Layer 2 of a small transformer language model trained on English Wikipedia (8 layers, counted from 0, width 128).
Take only the direct path to the model's output, skipping the later layers: a vector added to the residual stream pushes a token's score in proportion to its dot product with that token's output vector.

Output vectors of the tokens that the questions are about. A number n stands for (n - 500) times 0.0019.
"his ": 599 621 466 630 699 514 582 250 617 444 430 826 608 379 59 648 241 568 487 515 821 691 579 385 391 448 910 690 324 949 153 667 578 861 294 503 653 383 643 440 165 450 713 509 397 519 572 498 648 282 401 668 536 498 493 499 214 447 217 657 566 580 409 407 535 410 818 483 231 780 434 232 680 552 531 578 422 235 246 140 559 209 429 274 712 275 352 642 383 765 418 589 446 608 27 367 598 469 579 400 589 493 629 432 509 755 727 586 441 589 821 347 453 915 243 582 625 525 478 563 509 537 399 547 637 260 195 316
"ou": 660 467 305 317 868 266 248 631 473 486 586 407 647 568 704 640 448 534 495 358 741 696 425 831 631 664 540 472 453 504 667 459 556 482 692 407 556 342 667 523 415 517 356 371 634 411 523 620 244 615 331 549 355 287 582 308 737 516 518 316 725 518 272 408 248 405 294 621 332 722 351 499 837 634 617 627 387 496 349 396 623 613 191 427 348 628 293 583 671 567 696 577 527 456 337 779 475 450 522 513 442 566 158 555 445 567 238 606 545 691 573 659 437 485 351 274 544 303 694 504 314 606 405 704 413 575 300 410
"be": 495 662 412 366 452 481 394 549 311 421 211 228 345 418 483 652 354 477 372 685 428 464 523 629 165 873 551 672 644 764 403 560 626 620 664 277 464 630 343 661 628 541 609 635 694 520 549 584 327 601 725 589 224 597 450 639 689 681 543 248 440 452 440 362 364 217 834 563 618 693 394 324 368 459 772 539 829 552 189 276 634 546 379 323 399 729 874 662 524 479 427 468 451 540 500 779 460 609 449 318 803 463 295 522 552 603 436 565 236 500 330 211 288 582 552 533 584 316 499 385 128 660 635 450 373 627 475 363
"our": 708 464 664 569 478 586 308 568 156 571 661 482 455 517 435 340 346 665 492 622 412 446 158 407 525 517 825 475 759 477 400 459 731 456 258 163 493 458 462 679 433 675 482 320 445 568 710 868 334 704 510 319 598 195 759 502 913 401 272 551 265 523 268 590 382 563 457 325 179 777 276 587 648 343 581 641 703 563 426 484 444 351 159 325 561 345 437 434 546 609 761 488 584 853 405 623 639 428 529 464 497 502 492 506 330 784 528 530 626 443 453 620 228 690 568 473 544 392 527 346 534 473 610 634 461 798 244 388
"\" ": 766 638 485 366 436 249 400 408 387 399 574 421 515 473 553 653 538 688 779 343 331 385 392 280 438 346 433 608 351 648 519 718 172 580 524 421 439 511 488 197 562 634 572 420 327 403 622 485 523 526 770 724 481 295 151 631 606 498 378 448 479 372 447 378 574 472 405 519 397 670 554 243 594 224 263 368 484 725 657 384 725 515 592 693 460 624 365 468 674 574 315 802 733 684 388 442 552 579 352 320 793 399 654 469 737 491 522 229 489 321 525 581 572 462 630 668 808 596 426 375 550 602 699 511 772 442 403 301
"est ": 561 367 371 449 513 518 377 575 261 802 456 762 574 498 333 248 184 806 642 432 547 376 402 541 232 335 852 793 834 498 498 408 202 437 302 360 473 397 476 469 689 438 443 635 329 392 715 611 587 437 535 641 744 543 390 414 858 314 372 827 584 71 699 484 614 431 410 730 212 672 533 32 477 473 351 498 514 745 623 339 660 377 217 722 737 378 649 624 338 654 781 370 397 415 603 426 570 340 488 554 644 730 360 459 111 706 432 411 545 617 439 720 648 276 710 355 662 774 459 317 411 668 345 418 493 378 763 278
"of": 500 437 235 415 568 724 232 534 658 390 344 601 625 482 397 568 449 513 441 394 406 664 339 528 627 582 630 525 595 262 518 550 479 747 442 334 517 514 524 659 370 714 409 331 400 568 476 213 600 524 234 630 189 562 369 722 766 364 532 380 688 619 495 488 448 630 623 681 378 615 426 689 504 548 429 514 598 641 391 408 550 426 398 354 726 624 734 554 871 412 591 423 630 213 237 607 424 579 672 393 306 266 451 264 646 686 660 215 792 509 403 693 513 601 414 463 190 666 738 679 389 593 410 457 253 604 315 292
"all": 410 408 476 650 605 448 690 713 418 602 554 629 598 510 373 489 465 573 466 557 743 566 223 464 374 721 321 539 516 569 360 678 193 485 662 714 748 414 717 144 759 428 445 290 622 463 166 416 393 547 240 671 570 521 673 750 623 531 424 368 479 145 406 454 606 548 483 450 576 559 476 631 370 745 700 700 460 697 258 439 614 529 386 503 503 356 543 813 390 389 880 516 512 367 346 349 601 520 476 227 253 454 413 426 415 711 603 462 596 251 451 634 764 433 402 335 485 467 795 312 354 385 385 750 468 663 254 392
"m ": 706 395 434 477 422 390 649 526 582 801 229 489 452 436 402 676 401 663 418 406 662 225 113 399 522 166 532 716 313 617 772 339 752 494 438 329 426 411 443 713 319 256 479 611 459 964 613 433 449 285 286 593 448 625 361 297 327 474 317 314 677 436 783 482 576 390 624 440 585 622 684 385 210 340 534 629 174 490 489 587 715 522 358 757 151 436 471 425 640 499 528 395 450 549 675 704 472 425 244 527 584 564 550 446 417 382 369 518 710 522 504 556 614 499 641 460 867 922 581 393 531 538 707 531 540 709 348 668

Output weights of attention head 0. The head adds the sum of these rows, row i times number i of z. A number n stands for (n - 500) times 0.0019.
o0: 403 533 514 685 434 358 593 629 669 516 311 605 414 442 463 603 397 578 525 570 739 425 592 721 361 551 452 483 608 487 538 700 570 435 472 141 306 455 410 559 527 293 738 432 322 591 363 364 360 413 341 488 241 669 397 490 552 495 427 373 427 607 553 443 454 606 175 599 594 361 423 421 380 501 618 694 654 313 521 694 565 617 603 412 509 472 472 523 610 428 481 604 498 301 531 605 307 510 527 288 743 538 567 426 374 403 613 540 343 415 249 616 551 594 645 560 856 684 652 673 373 571 607 501 527 442 526 412
o1: 489 576 563 602 663 432 466 568 466 438 513 716 420 348 210 584 728 498 414 340 473 279 386 506 612 556 449 413 422 187 459 557 498 639 598 372 501 423 485 625 413 679 486 353 419 697 411 441 418 496 461 551 404 520 737 544 661 400 615 328 517 270 406 444 317 545 487 551 487 647 557 467 446 697 676 556 695 409 580 501 560 439 692 746 425 406 678 538 483 438 649 651 363 675 563 662 485 620 531 763 547 373 326 507 509 487 492 356 207 543 473 424 462 454 435 431 424 216 455 444 374 571 637 526 523 601 387 608
o2: 567 645 341 652 778 670 398 453 577 269 615 258 587 313 430 513 674 645 576 567 353 314 347 587 419 404 505 488 440 579 319 485 381 371 495 611 593 668 605 612 458 462 776 451 364 350 374 481 570 575 304 359 538 437 362 496 524 601 562 528 594 512 398 698 468 486 525 451 573 408 502 460 410 623 525 697 500 642 482 619 647 520 444 339 493 556 476 422 451 450 513 612 611 403 545 548 424 399 528 460 459 613 459 459 671 301 595 398 557 686 332 541 579 481 518 494 418 606 471 489 441 530 496 569 463 390 410 581
o3: 538 512 512 446 149 336 501 246 511 576 615 461 366 403 518 495 478 535 599 581 352 450 424 440 639 414 535 446 506 512 694 502 410 363 571 405 374 698 576 553 495 389 558 392 424 429 535 310 684 458 643 411 575 627 584 581 586 543 557 462 456 479 548 638 279 357 487 479 518 463 741 388 410 583 532 625 470 694 185 658 695 303 630 340 406 459 731 480 737 445 552 400 529 613 429 506 450 389 367 616 312 709 638 656 381 644 643 422 373 472 432 676 557 427 633 706 280 593 676 644 443 379 347 719 286 376 451 519
o4: 730 420 621 585 550 513 372 210 652 553 521 567 447 349 390 522 349 498 632 499 691 489 653 491 481 440 432 533 521 563 379 637 618 381 513 579 428 582 374 569 372 438 489 516 400 593 463 508 325 534 517 515 445 625 526 547 438 373 364 716 359 294 844 433 670 378 558 530 512 458 406 565 427 706 497 610 581 458 504 496 566 519 338 514 486 614 506 502 728 621 679 465 571 380 729 462 554 273 355 509 550 484 703 534 498 408 284 365 477 514 480 451 405 716 556 333 599 562 350 401 589 484 528 301 480 351 437 555
o5: 549 597 344 550 426 464 476 528 321 595 534 511 531 451 379 299 470 578 499 570 501 510 571 515 678 522 459 319 451 362 537 609 754 377 527 491 579 467 729 402 547 597 556 365 300 513 350 431 555 548 472 506 535 422 582 439 370 498 629 412 603 430 523 372 578 583 529 488 412 443 446 365 258 518 616 776 505 515 554 346 364 532 509 325 540 697 511 528 597 382 529 378 481 558 352 516 254 835 528 726 473 550 561 335 676 556 600 612 373 587 442 358 687 395 405 546 422 542 502 559 478 682 731 453 550 477 360 455
o6: 601 538 525 415 458 644 347 393 518 653 226 365 389 513 506 650 456 310 484 387 578 755 340 742 565 588 559 302 467 710 443 218 459 598 569 532 430 893 357 534 749 421 586 380 598 632 654 544 226 477 233 546 359 620 667 428 695 554 221 539 323 306 417 451 360 617 470 381 611 311 557 517 544 400 387 563 407 397 328 372 528 613 424 544 533 705 514 526 434 510 621 514 658 512 649 334 506 389 608 530 320 346 589 563 312 685 575 446 396 618 528 246 706 638 521 457 414 426 486 649 629 373 643 613 482 535 566 711
o7: 509 318 450 432 477 327 570 310 569 427 416 653 384 457 477 447 589 380 339 461 423 656 481 940 339 489 578 538 193 525 622 671 525 467 264 532 456 511 560 584 554 508 345 399 438 499 476 565 422 398 382 533 624 312 520 667 524 448 512 557 619 625 537 454 556 348 432 657 594 581 753 586 434 446 291 521 442 518 565 487 502 437 464 572 455 512 387 733 691 718 495 597 407 485 517 719 280 662 429 357 582 612 716 612 699 631 590 306 580 416 473 428 528 639 510 437 385 478 396 400 637 305 496 487 400 342 395 646
o8: 435 578 567 505 567 473 414 442 407 683 472 485 529 364 414 675 483 392 515 550 518 448 640 521 160 641 363 372 367 438 514 507 575 337 525 741 490 466 652 262 566 535 515 424 607 664 436 562 401 607 429 409 602 705 535 687 598 325 509 387 639 538 488 464 216 721 371 457 479 458 526 600 450 522 437 720 397 445 243 353 495 540 389 414 595 426 482 574 631 496 466 497 493 372 590 413 333 346 451 433 613 478 576 538 642 651 719 358 576 505 668 482 653 648 330 560 593 532 379 438 500 558 651 434 499 475 321 669
o9: 480 424 594 566 476 643 529 427 454 674 592 682 316 548 684 368 353 550 521 529 702 491 520 382 587 436 472 651 475 374 566 583 519 484 493 355 282 732 636 368 578 510 425 656 416 603 621 396 573 398 551 431 421 484 510 338 372 598 334 536 449 561 413 329 500 345 551 529 677 544 390 507 417 391 539 599 411 255 629 450 511 564 447 458 666 613 370 388 572 555 545 411 678 424 550 611 488 778 529 508 611 460 469 485 499 409 474 619 635 479 594 478 531 253 505 610 315 410 397 507 379 441 571 394 580 485 485 506
o10: 432 410 669 633 607 562 433 438 471 589 558 472 527 368 420 636 545 475 490 552 596 405 611 245 357 551 500 515 466 349 413 430 635 508 445 520 393 514 521 572 430 712 353 515 265 534 720 609 416 573 617 414 490 556 441 435 611 483 534 454 560 605 465 369 382 612 532 490 439 387 508 377 549 683 543 554 405 522 441 499 483 585 520 607 524 294 440 492 656 702 503 335 462 486 708 499 603 446 530 621 418 266 410 462 376 466 479 418 533 598 689 584 506 471 404 381 496 418 531 327 541 708 624 517 401 642 433 496
o11: 571 486 588 539 330 343 595 590 546 506 607 447 514 390 527 349 375 550 562 534 653 376 559 311 556 740 321 371 596 469 739 478 721 353 618 658 486 405 535 411 549 445 515 603 583 677 582 278 323 493 741 376 435 398 510 321 339 473 611 463 364 444 733 475 586 483 638 645 391 505 473 851 435 539 537 316 498 261 413 323 633 533 418 451 570 614 556 565 431 413 400 647 448 557 465 172 579 546 372 410 405 554 469 429 161 598 509 682 468 731 583 519 386 516 551 437 452 530 715 472 524 568 440 479 457 458 716 513
o12: 462 433 566 542 560 499 395 611 568 520 512 550 304 602 491 400 436 620 484 513 559 382 520 571 691 455 382 460 495 656 638 540 443 667 347 323 769 457 471 567 516 576 762 423 527 310 458 419 369 473 531 400 615 491 683 552 600 437 521 612 788 468 499 547 637 512 425 600 606 224 385 615 676 315 587 438 596 495 468 587 566 618 345 425 354 522 576 325 435 518 256 563 412 277 509 592 597 475 641 347 715 498 380 463 443 384 616 488 585 679 608 530 421 536 335 363 603 467 620 362 151 406 424 594 299 598 505 444
o13: 519 594 361 388 608 533 529 470 465 449 475 550 418 706 389 363 357 541 509 591 497 424 479 423 657 449 302 545 646 683 688 315 587 368 416 596 780 559 591 362 449 637 621 694 415 560 358 564 736 343 410 609 523 308 543 420 554 477 539 417 528 352 599 563 552 450 480 513 415 463 487 494 531 677 633 569 733 498 468 345 371 374 455 476 297 547 551 578 333 481 312 484 523 458 543 352 483 470 571 593 507 489 468 504 564 573 644 603 537 384 416 295 582 530 509 405 590 455 278 458 671 460 279 677 447 569 489 685
o14: 611 515 440 341 711 516 477 649 389 643 658 670 414 697 533 430 329 408 484 468 469 674 609 817 381 516 597 472 574 360 566 632 367 478 528 363 482 492 480 418 537 486 212 405 470 510 446 570 712 378 295 545 476 481 658 656 339 458 631 697 503 415 511 584 655 267 439 306 576 574 559 702 412 426 503 606 463 187 415 493 403 381 560 357 510 463 518 543 502 604 403 480 651 361 320 462 599 403 579 445 444 546 592 579 592 529 599 393 605 521 546 435 557 293 550 298 453 580 470 422 483 505 657 548 446 719 488 463
o15: 330 597 711 592 568 666 517 486 253 422 502 747 375 570 369 487 372 502 706 568 436 548 670 305 230 478 463 668 407 512 673 666 520 669 439 408 393 398 369 446 596 597 211 596 512 379 382 611 568 636 420 412 379 572 568 583 546 393 642 330 459 494 669 562 471 649 584 384 635 634 433 461 702 721 420 551 489 305 267 438 711 463 351 607 474 357 482 541 437 429 430 491 405 329 600 540 511 442 474 666 437 380 464 558 695 511 421 436 656 607 614 697 276 478 356 482 432 379 598 597 419 374 607 591 433 518 560 450
o16: 573 585 426 525 539 375 498 552 545 557 482 429 245 538 484 679 578 456 418 587 530 500 541 487 346 467 591 493 409 572 464 612 431 656 571 398 457 431 562 434 504 428 682 599 428 414 376 463 629 672 391 513 309 618 527 431 477 579 624 353 468 443 293 673 744 468 470 592 450 301 620 516 662 595 422 684 598 469 493 579 287 483 572 295 605 448 603 541 699 422 360 652 718 440 705 503 670 556 428 393 356 455 421 593 296 617 427 370 467 525 488 348 371 455 593 458 415 517 423 534 472 376 514 644 423 702 367 402
o17: 689 528 618 559 369 456 334 482 602 672 594 619 510 488 562 396 693 690 645 477 581 672 304 293 518 423 481 622 597 552 400 649 391 658 425 404 548 548 286 454 329 528 581 524 323 503 569 514 499 491 488 534 466 568 415 756 416 516 195 354 576 509 480 553 327 413 436 605 382 558 625 499 458 487 816 412 509 484 425 458 720 502 486 387 232 305 387 612 298 541 590 617 368 521 493 665 605 482 427 647 429 431 382 713 336 478 378 491 519 651 328 542 296 579 490 373 612 453 565 504 779 644 374 322 441 545 522 544
o18: 316 540 550 474 425 531 275 401 434 542 436 578 465 532 447 552 339 378 673 508 398 433 452 404 410 646 657 514 592 421 428 422 645 475 377 422 475 629 612 633 507 573 645 178 618 390 642 778 467 504 478 723 372 516 445 456 713 444 338 600 687 610 652 492 393 422 625 570 285 398 502 521 520 483 654 795 634 374 452 532 452 314 586 635 432 297 402 512 482 456 532 477 586 704 310 501 347 394 208 533 580 617 505 388 275 424 633 547 609 503 477 498 738 353 448 456 483 726 501 394 452 587 559 613 418 584 526 495
o19: 546 559 335 472 595 445 537 609 582 714 393 398 291 513 545 441 574 372 556 533 362 528 387 428 343 654 411 484 553 458 565 353 407 612 587 527 445 478 356 562 240 535 390 459 727 696 608 506 684 572 519 563 467 665 533 541 517 396 570 613 456 393 282 438 599 712 408 578 488 406 339 396 692 528 608 762 345 653 525 646 315 286 683 329 556 675 437 561 484 498 399 450 454 425 419 419 301 457 575 540 279 607 479 455 430 523 402 564 431 479 694 622 436 443 599 549 634 463 567 325 814 509 525 435 369 614 360 607
o20: 984 471 345 508 229 525 428 674 748 526 477 601 553 318 341 423 508 427 537 531 658 661 605 501 546 599 443 564 428 534 538 442 499 625 630 549 536 312 287 447 506 577 621 633 636 641 266 713 473 420 492 452 494 719 503 456 633 570 487 421 520 546 562 471 458 650 361 530 309 434 262 421 498 453 745 519 322 532 348 561 252 552 523 622 452 217 487 712 454 432 324 456 448 468 522 448 496 565 511 441 626 697 538 655 505 385 673 541 546 361 313 569 517 439 417 399 391 409 677 689 486 306 367 430 407 512 353 657
o21: 497 406 370 442 461 515 364 435 370 451 339 814 658 432 624 652 319 518 558 407 702 409 499 473 295 531 466 536 355 549 418 466 339 584 442 522 487 561 584 518 603 702 641 512 550 678 587 632 526 407 850 352 385 361 442 331 461 546 543 389 323 563 548 503 351 446 400 366 493 629 546 485 717 565 471 491 592 394 733 736 828 511 404 488 235 708 519 582 520 505 402 658 587 575 489 658 657 507 492 309 342 488 571 528 537 477 595 551 440 507 342 290 462 373 292 693 296 640 205 703 448 479 395 520 248 392 758 559
o22: 275 387 567 461 717 545 386 798 576 492 424 459 580 478 618 454 424 468 434 358 531 566 443 380 722 635 548 427 637 418 548 508 341 332 398 460 408 523 341 677 378 537 483 407 625 626 385 463 577 466 501 524 658 344 551 452 456 398 752 432 576 524 568 387 247 456 624 436 531 574 436 570 577 279 543 515 447 329 484 526 328 505 440 582 731 474 433 300 364 630 486 373 576 461 591 550 675 576 639 626 547 732 517 541 627 631 495 640 287 597 560 483 644 535 426 412 524 416 436 501 263 462 517 571 650 495 272 484
o23: 380 709 548 748 566 517 349 542 703 588 356 614 324 721 589 321 474 441 453 685 406 378 411 473 508 539 381 428 532 313 569 312 902 476 509 272 409 657 415 345 557 633 532 461 490 566 437 554 580 466 405 438 394 459 622 395 470 635 510 368 435 302 435 627 556 502 643 433 487 325 532 351 638 441 439 608 406 431 517 561 517 180 429 422 592 415 491 456 531 770 532 637 687 440 596 601 615 604 433 489 131 606 547 553 558 373 496 447 600 459 488 576 328 424 460 568 582 490 501 477 476 712 557 634 454 571 444 557
o24: 546 489 498 456 314 425 569 545 458 490 448 573 564 621 763 442 438 754 444 659 372 530 522 678 611 492 532 499 191 363 484 306 574 561 518 293 562 694 309 431 372 462 279 549 583 540 493 519 172 521 516 557 440 677 427 547 308 696 428 523 506 518 429 325 471 692 649 412 347 491 569 381 557 515 304 436 590 338 625 465 612 456 675 489 465 572 529 636 309 474 421 401 532 395 525 641 276 744 468 476 656 390 546 481 664 603 418 427 623 301 299 495 619 505 603 397 482 642 667 478 695 820 409 453 547 612 379 509
o25: 599 402 315 441 407 441 315 312 578 390 438 540 424 585 501 317 385 408 379 524 604 622 620 515 277 443 389 535 426 343 444 537 496 519 453 595 442 391 502 701 587 607 632 650 794 433 707 416 464 583 693 462 490 458 623 611 311 491 647 612 659 541 502 231 509 518 483 484 628 573 527 460 388 560 527 779 462 516 548 600 491 350 422 385 496 460 510 704 447 413 420 641 510 579 244 243 402 565 282 543 575 631 617 587 443 376 547 530 518 496 581 463 601 538 341 430 509 677 493 512 636 426 544 486 461 461 560 554
o26: 477 503 513 343 552 404 427 354 813 387 543 626 604 556 533 512 336 251 546 338 493 435 592 542 623 514 553 434 432 630 472 465 609 469 420 603 464 350 363 516 549 490 591 599 468 541 275 420 341 438 525 540 481 345 504 525 450 560 410 340 565 264 518 521 750 441 673 488 504 235 471 553 461 684 556 587 688 452 640 653 608 313 478 589 553 689 684 493 574 483 516 621 742 535 531 296 494 302 657 602 384 405 367 745 532 431 544 292 540 530 595 425 711 267 320 488 372 503 465 382 468 618 531 531 523 442 748 405
o27: 408 637 352 504 507 591 948 464 504 554 514 297 603 756 558 578 280 370 617 424 509 667 474 758 473 578 292 485 278 401 603 628 517 640 434 289 476 593 577 485 448 418 529 269 435 315 558 464 532 596 738 549 534 355 464 607 404 556 586 436 577 415 557 552 437 628 411 596 608 433 217 493 646 489 712 486 533 590 455 419 811 641 429 535 613 586 295 447 489 269 514 481 475 424 476 415 179 402 665 313 395 184 482 577 200 590 426 512 696 449 438 335 362 532 488 498 660 421 458 531 553 624 628 479 487 753 565 531
o28: 442 458 411 374 488 587 472 467 741 596 521 449 429 415 488 473 643 531 458 438 721 424 636 548 574 343 579 343 563 472 481 427 549 556 414 429 391 490 304 794 549 394 284 533 343 455 586 728 448 290 511 462 433 555 428 631 713 549 422 614 633 568 474 342 601 362 521 483 468 553 670 568 438 656 548 278 646 410 446 418 622 545 344 372 649 516 479 456 403 391 502 506 545 633 345 529 506 806 580 685 273 473 576 516 485 447 245 374 532 525 504 580 510 478 564 254 528 605 586 356 485 484 782 450 428 589 789 260
o29: 492 449 527 394 368 640 621 556 476 503 442 616 596 204 354 473 403 616 437 574 326 397 519 593 597 348 629 299 367 419 609 470 513 448 473 466 490 402 837 385 679 434 414 416 577 562 514 585 379 601 502 590 532 473 491 631 323 449 515 736 606 436 726 645 618 769 485 512 287 373 545 419 528 717 463 416 700 649 276 401 640 301 605 383 405 559 734 628 301 711 555 701 435 468 386 282 622 484 459 451 526 383 583 395 565 383 694 338 506 354 645 428 341 494 565 515 583 540 577 506 605 428 441 455 606 361 355 495
o30: 522 426 365 506 622 211 479 485 407 411 342 352 583 701 622 411 496 421 476 543 645 681 396 556 365 308 464 485 507 447 541 462 538 444 311 679 460 420 372 546 590 478 604 562 528 377 572 297 509 343 561 575 588 395 576 664 758 720 673 387 572 645 360 509 305 698 352 478 568 459 491 376 394 646 560 587 508 179 502 603 562 570 508 513 561 422 467 591 278 554 543 273 603 588 457 308 498 453 637 782 528 429 466 773 388 498 407 510 496 660 355 456 517 427 306 540 583 642 553 430 704 380 463 757 480 413 663 439
o31: 474 715 504 537 511 547 550 494 605 424 618 455 482 448 456 536 404 369 304 341 713 530 427 491 400 782 469 692 593 436 422 609 568 463 727 351 357 384 646 427 170 468 367 530 594 514 430 504 513 510 545 482 460 290 588 384 377 402 660 540 548 352 461 476 573 635 398 582 442 668 630 585 592 533 510 360 530 543 506 662 573 280 668 432 540 433 505 533 526 506 564 726 451 360 522 425 463 579 592 556 524 636 682 658 668 502 329 400 243 546 235 219 485 596 613 402 542 410 721 504 658 408 429 583 456 386 507 290

Each question shows a token from some text and the vector z that the head gathered there. A number n stands for (n - 500) times 0.0025.

"s ": 520 658 566 606 530 598 598 482 498 444 574 435 419 451 516 533 533 476 601 495 373 472 454 651 522 467 586 483 568 544 489 380
Which of these tokens does it push down most? "his "

"t ": 542 697 626 555 514 528 646 517 530 461 462 346 436 539 518 513 567 450 550 563 498 567 534 503 488 482 565 508 484 466 504 438
Pushed up most: "of"

"an": 497 585 450 576 512 482 412 555 467 543 473 563 486 413 573 569 550 556 468 451 525 545 505 531 465 588 456 290 503 547 560 437
Which of these tokens does it push down most? "ou"

"L": 546 544 538 185 504 495 581 457 472 497 440 431 659 561 578 403 490 564 473 307 631 439 683 496 485 354 494 449 532 373 509 322
Which two tokens does it push up most, strongest first? "ou", "our"

"r": 536 414 327 453 500 415 500 569 443 509 377 572 480 409 599 588 607 523 271 515 540 558 556 438 517 563 334 441 485 590 519 497
Which of these tokens does it push down most? "our"

"er": 456 624 554 578 536 524 541 557 534 435 538 461 352 412 507 572 534 492 513 482 441 531 464 541 472 492 511 391 506 541 482 452
Pushed up most: "of"

"and": 317 483 418 568 465 440 497 446 402 425 504 518 519 467 460 543 500 654 479 492 495 481 412 393 438 515 338 410 467 667 543 427
Pushed up most: "est "

"en ": 521 519 471 466 488 523 509 578 450 521 496 479 474 503 551 531 573 471 453 565 558 588 342 497 476 544 458 526 553 415 533 507
Which three tokens does it push up most, strongest first? "be", "ou", "of"

"k": 550 482 546 428 539 519 527 563 384 620 484 411 508 474 564 504 592 522 353 581 523 411 495 508 545 378 451 386 479 472 498 418
Which three tokens does it push up most, strongest first? "m ", "of", "\" "

"s": 580 581 566 515 518 496 618 436 479 473 526 502 537 409 483 485 616 523 508 467 517 537 523 489 449 414 454 506 438 553 441 485
Which of these tokens does it push down most? "est "

"sp": 551 661 547 477 533 474 473 520 543 518 516 413 559 424 456 466 485 576 431 465 532 474 524 374 369 387 394 421 391 420 486 574
Pushed up most: "ou"

"om": 392 580 428 461 617 610 344 391 526 648 649 790 505 527 393 595 385 447 490 321 354 426 467 264 387 394 521 511 541 534 487 403
Which of these tokens does it push down most? "of"

"C": 507 591 475 472 428 533 474 663 398 248 269 407 714 729 487 483 609 500 501 450 587 425 500 502 477 543 460 399 425 672 405 561
Which three tokens does it push up most, strongest first? "all", "his ", "of"

"ter": 572 542 531 467 573 524 521 506 502 489 450 265 586 474 671 451 607 516 500 558 577 386 412 507 478 591 574 310 477 774 693 496
Which of these tokens does it push down most? "be"

"un": 515 549 580 472 578 498 557 524 574 435 454 442 398 451 577 502 584 518 491 634 618 593 462 429 491 657 426 360 360 408 497 590
Which three tokens does it push up most, strongest first? "his ", "all", "be"

"pro": 420 595 603 557 583 545 419 603 463 442 495 440 535 593 587 484 539 475 550 310 410 551 459 458 411 451 632 383 551 602 615 421
Pushed up most: "est "

"d": 335 542 396 402 582 371 508 465 471 561 578 468 462 444 539 563 527 715 456 504 598 427 442 486 468 451 407 342 481 600 459 450
Pushed up most: "our"

"et": 413 568 588 564 562 528 468 487 598 417 536 504 574 470 498 647 604 588 463 563 564 386 407 433 342 562 343 478 475 517 497 408
Which three tokens does it push up most, strongest first? "all", "our", "his "

"ir": 543 659 531 481 552 459 491 527 554 504 520 413 532 424 444 484 488 582 432 476 546 484 510 372 380 395 409 423 404 432 494 586
Which of these tokens does it push down most? "est "

"J": 666 435 369 501 480 571 431 552 263 741 497 598 530 399 621 457 506 530 338 465 379 417 377 510 730 596 566 529 703 591 691 419
Which two tokens does it push up most, strongest first? "m ", "est "

"P": 517 626 565 436 497 588 567 517 613 587 459 345 564 493 538 670 542 383 262 430 462 455 549 345 475 449 431 180 477 440 574 499
Which two tokens does it push up most, strongest first? "all", "of"

"Y": 558 512 304 411 494 507 528 523 486 491 446 600 622 459 578 444 636 505 370 557 578 439 409 368 573 534 511 682 525 433 556 455
Which of these tokens does it push down most? "our"

"e": 456 561 640 447 572 505 478 491 449 566 519 500 467 498 465 388 626 443 472 466 414 529 449 470 403 379 568 321 535 533 398 423
Pushed up most: "\" "

"| ": 611 614 592 570 600 453 385 412 566 335 564 467 769 485 361 569 395 399 420 456 609 645 510 393 491 397 533 468 488 684 412 387
Which of these tokens does it push down most? "our"

"R": 402 564 454 391 539 456 474 544 362 522 404 473 534 533 531 534 462 475 264 547 478 558 528 392 522 476 526 532 500 466 561 560
Pushed up most: "ou"

"B": 357 473 372 485 416 489 602 547 353 496 444 454 514 595 566 553 600 439 393 664 492 392 499 564 509 478 449 511 498 459 507 458
Which three tokens does it push up most, strongest first? "our", "ou", "all"

"e ": 526 513 531 479 497 560 560 565 429 577 430 395 525 506 661 516 627 507 469 557 564 484 465 530 540 534 513 302 488 442 545 356
Which three tokens does it push up most, strongest first? "of", "m ", "all"

"ed ": 478 644 510 482 584 463 478 568 532 430 544 444 419 470 517 567 571 566 480 507 473 476 402 365 327 497 488 560 635 409 610 390
Pushed up most: "ou"

"2 ": 528 597 441 547 645 285 529 607 471 327 627 466 679 474 595 595 429 265 443 706 554 712 571 590 591 582 745 505 828 647 518 496
Which three tokens does it push up most, strongest first? "of", "est ", "ou"

"l": 558 542 429 454 606 436 515 653 411 654 526 462 544 388 504 597 483 562 392 433 518 424 563 416 528 457 445 448 494 458 518 505
Which of these tokens does it push down most? "all"

"og": 440 570 509 336 435 469 500 470 405 547 415 542 630 446 533 586 444 511 304 223 438 539 559 323 589 358 518 645 491 497 555 483
Which two tokens does it push up most, strongest first? "ou", "\" "

"u": 605 531 511 588 502 498 548 513 449 429 429 344 615 498 566 542 586 587 376 311 520 668 465 428 539 571 521 474 509 562 601 497
Pushed up most: "be"

"or": 532 428 502 542 401 437 686 458 378 428 434 491 516 502 474 432 616 528 466 526 553 588 567 402 471 553 491 454 398 494 613 388
Pushed up most: "be"

"er ": 417 530 519 594 518 401 617 536 504 523 545 518 439 370 456 622 556 562 484 496 441 487 462 422 400 490 427 329 393 570 567 404
Which of these tokens does it push down most? "ou"

"the ": 583 446 597 502 583 557 473 306 482 594 489 585 603 417 490 607 493 522 641 281 534 345 397 637 617 422 540 437 632 688 449 376
Which of these tokens does it push down most? "ou"

"ic": 479 609 402 518 616 498 502 446 549 478 431 574 479 409 516 620 563 559 366 430 605 649 382 386 517 598 458 479 501 542 520 568
Which of these tokens does it push down most? "our"

"b": 313 615 425 542 423 532 492 413 411 357 484 413 493 509 620 521 623 603 468 620 492 439 580 542 408 545 461 318 459 645 613 513
Pushed up most: "our"

"st": 505 526 605 438 506 496 508 478 558 435 533 338 441 379 488 455 585 531 382 523 543 501 492 444 462 419 304 410 362 530 473 407
Which of these tokens does it push down most? "est "

"at ": 518 322 504 571 549 595 331 353 460 448 471 458 521 454 558 509 620 547 458 583 375 417 246 422 371 654 357 415 633 570 650 346
Pushed up most: "est "

"se": 544 584 537 485 617 476 590 425 552 491 520 454 574 491 545 557 603 480 528 451 471 592 522 581 413 447 535 330 332 551 458 423
Which two tokens does it push up most, strongest first? "our", "all"